Layer 3 of a small transformer language model trained on English Wikipedia (8 layers, counted from 0, width 128).
A neuron adds its activation times its output weights to the MLP's output. To switch it off is to set its activation to zero at one token and run the rest of the model.

Output weights of the MLP neurons that the questions are about. A number n stands for n times 0.0048.
n26: -22 5 -14 33 -23 -17 42 46 -3 7 7 11 22 -9 36 47 2 34 11 -2 26 0 10 11 53 -23 -17 -1 8 33 24 -2 4 19 -4 27 -16 -29 -32 -7 3 6 24 -11 -15 -19 1 40 34 23 7 -9 -3 40 17 -35 -9 13 35 66 -15 -4 -23 -36 -21 -5 31 -43 -1 37 -3 -1 17 -10 27 -21 42 35 17 -9 -64 48 -15 -18 -13 -16 20 8 13 -3 -12 -22 1 0 38 -13 38 10 -43 -15 -31 -14 -37 -61 -29 -44 -24 -33 -21 60 4 6 -92 -10 -8 -5 -48 4 2 -44 28 -14 -30 -2 0 -36 33 6
n98: 32 29 19 28 33 -25 18 -28 -11 -16 -47 50 -40 -19 -8 15 28 -41 -21 -56 -43 27 -41 4 56 -10 8 13 3 -3 -53 6 12 3 -34 38 -14 10 -2 -26 19 21 -32 26 -22 -14 -1 20 58 2 -1 -69 -4 36 -23 41 -22 -12 25 21 17 40 -19 28 25 35 45 25 2 -16 18 30 5 40 -21 17 -14 -61 5 35 -9 49 -9 -49 8 10 -32 -57 -24 19 30 16 10 -73 -27 25 13 6 -12 -20 -23 26 -28 30 25 16 8 -6 -33 -8 9 7 -22 -15 24 -29 11 23 -2 -3 -6 6 50 -27 15 -16 -7 -21
n107: -32 -57 -2 32 -3 -58 -2 -24 0 -45 -3 23 33 1 9 -5 -48 60 -5 26 7 -18 -5 8 65 -11 24 21 -8 -7 34 29 -41 -39 41 -26 -10 -14 20 -51 -24 30 -36 -2 18 24 -12 -56 -9 -18 12 14 -36 -3 36 8 -24 11 -57 -17 6 -5 22 1 12 -51 -8 41 -4 -8 -18 31 30 -17 46 21 -42 -13 -14 -1 -50 8 27 5 41 3 -19 -37 -7 10 -64 -5 20 6 -17 19 43 15 -12 -1 39 -33 11 20 -12 -32 -5 16 13 36 11 30 35 7 37 -7 -24 -29 -2 30 10 -1 -6 18 42 -5 -17 -13
n125: -14 -15 26 -1 48 17 -25 -23 -6 5 -5 23 1 -22 8 -28 13 -15 -15 49 -21 4 -10 5 16 25 9 11 13 42 4 5 69 21 8 30 -36 -57 -17 -4 7 32 12 -8 -40 23 -24 -20 -35 6 -29 -15 -37 2 12 25 -35 -2 20 -42 -10 60 1 -57 -16 21 5 10 22 -6 56 9 -3 56 6 3 31 -25 -31 -6 29 4 -5 27 -24 -17 -16 5 -10 8 34 53 -22 1 8 -25 3 36 5 -21 22 -15 -36 -4 -50 -2 -2 -23 9 -25 -20 -9 19 -19 -35 -26 0 -1 39 -25 3 -9 -38 -5 -31 64 48 -4
n133: -36 6 -5 -45 -9 -28 -4 -3 -23 -6 14 24 -38 13 -8 -10 22 -28 7 28 5 -76 28 37 35 -39 6 6 -9 -30 -19 15 -2 -35 -25 59 31 22 -3 58 -28 25 -7 -41 -3 12 66 -24 -31 5 8 18 35 6 -5 -4 -31 -6 -30 22 2 -1 18 -2 -18 -44 12 -45 17 35 -15 3 38 -13 -11 -15 26 -9 6 5 -6 17 3 55 -19 31 -9 62 18 69 -34 21 -67 6 -95 -16 23 11 8 12 -14 -1 -11 -36 -41 31 -36 30 1 16 -20 -36 -7 -24 40 -8 -19 2 27 4 3 33 16 25 33 25 -32 25
n161: 50 42 -46 47 -22 -7 34 -9 -8 5 16 8 54 -11 2 43 -16 -47 54 -10 -27 4 -11 -11 -17 -25 -16 32 -32 20 -33 22 -33 49 21 -3 4 -4 34 -26 21 35 -32 1 -12 -31 -5 1 6 -65 25 -15 48 -7 -8 -5 -5 -31 10 -16 -34 55 -56 -48 3 40 23 -91 5 -6 5 23 93 46 5 -1 -4 7 -1 18 -15 34 -25 -4 26 -18 -10 14 -6 -14 16 -21 -7 25 -4 39 -4 -34 23 -14 2 -24 -8 16 -2 14 -44 -13 -33 5 15 -4 -40 21 -5 19 -28 -42 -12 -31 -1 38 33 1 33 17 -9 -27
n162: -6 1 18 32 -3 -3 -17 -45 24 19 -14 4 -13 17 41 -6 -30 -38 32 8 -36 41 -32 -8 -11 2 13 73 3 -18 42 -46 -19 19 -46 -2 -13 -2 38 -28 -36 -7 23 -1 33 2 -35 -16 29 22 26 -34 50 -20 -4 -12 -16 37 8 17 35 14 -17 -15 19 9 4 -18 18 56 -31 12 41 27 10 37 11 24 11 -35 -28 -68 -52 25 -33 -2 -32 11 8 2 -22 30 -25 74 -28 31 -22 -6 18 -14 -32 -16 -1 36 -18 -32 16 36 -36 -45 13 -2 -31 -45 -4 -7 16 -39 38 -14 -1 -41 39 6 -16 -9 23 3
n187: -24 -3 9 -24 -36 16 -11 -61 -18 -55 25 -32 -7 3 -13 8 36 -10 -11 12 -43 53 -20 -31 -21 0 -18 -10 -28 -7 14 2 27 -25 -46 5 1 16 -5 -3 -6 -16 66 1 15 -34 7 17 7 -16 25 51 16 -10 37 -5 24 -18 -1 45 36 -23 -39 19 1 3 15 2 19 -15 -13 6 10 -20 16 48 -24 -65 -15 -12 11 42 14 -19 -17 44 32 -7 -1 -7 16 -22 -30 -12 17 51 -28 1 21 -35 -13 25 2 -4 21 13 10 -7 -3 -18 16 1 7 3 -4 20 -16 26 34 13 -1 -18 7 -1 -16 6 -26 19
n298: 21 -27 5 -35 48 14 -27 17 52 13 26 23 -43 -4 16 2 -46 17 -48 10 31 -20 -27 4 -15 33 -22 -5 -9 -2 -52 1 0 -26 -35 -33 -2 -24 -5 76 34 54 9 9 -8 13 -64 -8 -13 2 -23 -3 -13 7 12 33 -6 -13 57 48 -32 38 -11 -3 -20 -10 4 10 -14 -17 -24 -23 12 30 -34 -28 3 -27 42 -12 -46 -38 3 -18 51 -69 51 -30 35 -13 49 -1 8 -34 -19 -9 -50 39 -4 12 24 9 -29 -18 -8 11 14 -41 -10 39 -15 43 -1 1 35 0 -6 -10 9 56 17 31 27 -8 -12 59 20 -38

Each question names a token from some text and the token that comes next. It shows the activations a of the neurons there, in the order above. A number n stands for n times 0.085.

Then comes g, the gradient of the next token's log-probability with respect to the MLP's output, scaled to length 1. A neuron's effect is roughly proportional to its activation times (output weights . g). A number n stands for n times 0.0036.

"ce", then "s"
a: -33 0 0 0 3 33 -4 -2 -2
g: -3 13 -29 51 6 27 28 -8 34 40 15 -8 30 -36 -10 13 -31 30 21 -36 18 -39 16 32 -16 1 30 -24 -5 -4 -17 34 12 40 -9 -19 -19 21 -22 -21 -17 -1 0 -18 -9 -11 -43 0 -46 -48 -24 11 20 -15 -6 -37 -24 -8 -11 29 -4 -34 0 -16 23 -12 33 -24 -32 82 -25 -8 8 -15 26 26 -28 51 13 -51 14 -5 23 -8 -16 8 -44 8 -6 -44 26 -7 4 33 -19 9 9 2 -4 -12 3 12 -45 -9 19 23 8 31 -25 43 -1 -30 -4 34 6 -1 -39 27 -17 15 7 25 11 35 -16 7 4 -6
Which neuron, switched off, raises the next token's probability most? n26

"as", then " ="
a: 0 0 0 0 0 0 0 -36 0
g: 3 -12 13 26 19 -10 -3 26 18 -9 33 -4 -20 -8 6 0 -48 -92 -19 14 -25 9 -2 19 1 11 3 -5 0 5 -38 37 -26 39 27 -6 -31 -13 -21 -27 -34 8 6 -25 -11 -28 -49 -14 0 -16 13 -7 -33 -36 6 -14 18 -39 32 -2 -16 32 5 67 -30 -29 -26 28 3 0 -5 19 -18 5 30 -8 20 20 4 40 -27 19 39 -2 -10 50 20 16 -1 19 14 -6 -20 19 10 -12 45 -2 -25 -10 -9 13 26 -13 -27 -29 18 1 26 32 15 23 -49 14 -26 16 44 12 49 -27 -11 -33 30 -11 -8 15 1 -32
Which neuron, switched off, lowers the next token's probability most? n187

" Award", then "\n"
a: -6 0 25 -1 0 0 -2 3 0
g: -10 33 -7 15 -12 29 -8 35 24 -6 25 7 -29 -20 -36 3 -29 6 -23 1 -9 -5 -10 25 -1 -29 16 -33 2 9 33 13 -14 -6 32 -35 -57 -34 -13 -17 13 -57 -2 -34 -49 25 -32 0 -17 -16 11 16 -58 -30 49 20 31 -20 11 -16 17 8 38 48 -32 30 -37 40 6 -18 11 3 53 17 -4 -35 20 18 -16 -16 -5 -21 32 -3 12 -4 31 -15 0 6 -26 14 -20 -25 10 12 -23 2 14 31 -2 6 4 20 -12 -26 14 -13 52 -14 14 10 -46 -1 34 -14 17 11 3 -3 44 2 35 22 30 -2 -54 -13
Which neuron, switched off, lowers the next token's probability most? n107

"at", then "ment"
a: 0 0 1 0 0 0 0 -5 0
g: 6 17 -15 -2 30 10 49 -46 -22 -22 10 -28 -24 -24 -20 14 16 34 0 21 2 -2 44 -2 36 34 0 -65 2 1 -3 28 -4 39 -25 14 28 -5 -23 3 -44 -26 6 -20 -13 -21 53 -38 -20 -30 -36 24 20 -51 -3 -15 -56 -15 32 6 37 -19 -35 -21 3 -19 -35 5 15 46 -38 -22 31 -25 -16 29 -11 1 23 13 -23 16 15 6 11 -2 0 35 20 -16 25 52 -33 -45 11 1 8 14 12 -16 -38 40 -14 30 -3 -10 -4 -24 12 20 26 15 26 3 0 4 -19 31 -7 34 9 3 -19 5 -19 10 1 -22
Which neuron, switched off, raises the next token's probability most? n187

" |", then " "
a: 0 0 -1 0 -5 0 0 0 -6
g: 23 -1 -48 -56 38 26 -17 -32 -2 25 -8 16 -8 -9 -45 -12 27 35 10 9 8 13 5 6 -20 41 20 -20 18 55 7 17 -46 -9 6 -10 -9 -48 9 -34 6 20 -25 48 28 -4 11 33 -32 -7 -21 11 8 14 24 -3 -3 -30 30 -2 -17 -16 72 6 21 7 -40 3 -36 14 30 41 4 -43 22 6 -21 -3 -44 -7 11 29 -49 25 -3 -20 -38 11 16 -36 -26 7 41 8 28 -5 -4 4 8 4 -13 6 -2 25 0 19 17 -12 -20 12 48 -2 -13 -9 -7 1 7 -20 -10 -15 23 -51 -7 -12 -28 -2 10 -51
Which neuron, switched off, lowers the next token's probability most? n133

"A", then " T"
a: 0 0 1 0 0 0 0 0 17
g: 20 24 5 -37 -31 32 5 14 18 10 -5 26 -49 -58 4 15 -43 -5 22 37 7 1 -31 28 -19 -20 22 12 13 6 -8 11 6 -6 -1 -5 18 0 26 11 24 -20 21 -15 -1 -21 5 70 7 7 -59 -14 2 22 -14 1 2 11 -8 7 8 7 -22 -23 3 -19 13 11 -32 13 -31 -14 -14 -1 -16 38 31 -5 20 -17 38 -62 7 6 -58 -27 -15 6 0 -17 49 9 25 -11 -55 32 -29 -24 19 -3 -39 -23 21 -8 -2 -1 -42 -5 44 -8 20 -16 -12 4 35 -26 17 -27 -10 12 -12 52 -3 -12 -24 39 29 49
Which neuron, switched off, lowers the next token's probability most? n298

" win", then "–"
a: 0 0 -3 -4 0 0 0 0 0
g: -59 -33 -37 -18 0 39 12 2 -23 46 -35 30 14 13 13 18 32 35 15 14 31 21 14 10 -24 -4 44 -5 4 -31 43 -18 52 -33 12 -8 -8 18 -17 -20 28 -28 -1 15 8 -31 -28 -20 21 -23 9 -10 -21 -41 -2 22 -6 17 -50 20 39 -68 18 -4 2 1 9 -23 -24 -8 -17 -31 26 30 4 -10 -21 49 -21 -54 -16 -13 36 19 30 23 34 -35 -31 19 -15 18 -23 29 -6 39 45 -7 -4 14 -7 -7 7 -4 4 -30 -36 30 16 -5 -2 -1 23 -7 21 -15 -22 -2 -10 -23 12 17 -14 14 -10 -14 -26 -1
Which neuron, switched off, lowers the next token's probability most? n125

" and", then " tr"
a: 0 0 0 9 0 0 0 0 0
g: 45 53 14 -30 -3 -2 14 -10 2 -40 7 -27 -5 -5 -8 22 15 28 -56 -36 13 -24 -20 -34 -4 43 -9 33 -16 -15 -46 11 14 -6 -24 -10 8 12 35 16 3 8 -26 -13 3 -26 -13 -29 -14 26 50 72 33 -20 -44 11 7 19 21 4 14 -4 -10 10 -17 -16 59 35 -25 -16 6 25 -14 -22 -9 16 0 -32 0 -30 4 31 5 -8 -31 7 -22 0 14 0 -38 37 1 10 3 44 39 11 13 18 -68 8 -20 31 35 21 -27 -14 15 14 9 11 -1 -13 10 5 -47 -19 30 -10 -46 -4 11 -14 -12 -19 -10 -15
Which neuron, switched off, raises the next token's probability most? n125

"cent", then "ed"
a: 0 0 23 0 0 2 0 4 0
g: -17 -2 2 -40 19 -5 20 -23 -18 -30 -14 11 -3 1 14 -17 32 17 11 -1 26 36 17 -45 -16 -1 -5 37 -31 17 -5 -22 -43 3 -11 -4 37 -16 4 31 14 42 -18 -30 17 73 -37 -6 -30 13 -64 44 8 -12 -6 28 -3 24 -6 2 -17 -9 21 37 -5 14 8 -5 -13 -10 4 -15 -6 -5 -8 23 -66 30 -8 -2 43 -2 -55 -29 45 19 16 -22 32 -32 -16 28 -8 15 -17 -31 9 18 -8 32 13 -23 27 -2 -2 -5 54 35 -2 -14 -9 -26 5 20 -33 33 51 -27 -4 -1 -15 -16 -31 12 -15 -27 -7 -13
Which neuron, switched off, lowers the next token's probability most? n107

"il", then " b"
a: -7 11 0 -1 0 0 0 -6 0
g: 36 -8 -12 -38 -8 28 34 21 32 16 31 -4 -1 14 -41 4 -23 -7 10 30 -6 30 26 13 14 -3 -33 19 -22 -11 36 10 13 0 38 -19 3 -34 34 25 -13 -28 12 41 -48 13 -7 -15 -11 18 14 1 -18 -45 0 3 -37 7 -5 -23 11 19 -37 -38 8 17 -2 -32 -56 4 -11 -29 -13 -8 29 27 -31 -18 -47 -6 28 41 13 5 -39 26 -33 -4 -19 6 -43 6 16 -20 10 7 -16 1 -14 21 56 -2 19 12 60 44 1 42 -5 -10 12 -5 -7 -44 45 24 -4 14 -8 -4 -19 -21 -25 -5 17 -7 -55 -5
Which neuron, switched off, raises the next token's probability most? n98

"00", then " |"
a: 0 0 0 -13 0 0 0 -10 0
g: 53 -3 -5 6 -28 -12 6 21 63 39 -7 20 -20 6 3 -26 9 24 -8 15 27 9 1 30 0 6 -19 32 1 12 3 -41 15 5 41 36 13 40 12 -36 33 -5 9 -24 -18 11 -31 45 -46 26 4 8 -59 8 -17 -10 -34 -11 15 -46 0 -29 5 38 -15 -3 0 30 4 12 -21 19 -4 -2 -1 -60 45 35 55 13 -34 -5 -28 4 3 -42 -45 27 -1 6 2 14 -17 0 -28 -32 14 20 -37 -10 18 8 9 -11 7 -15 0 12 5 39 0 -4 9 3 -17 -24 -13 -8 4 -6 0 -47 -21 -16 0 -63 -30 26
Which neuron, switched off, lowers the next token's probability most? n187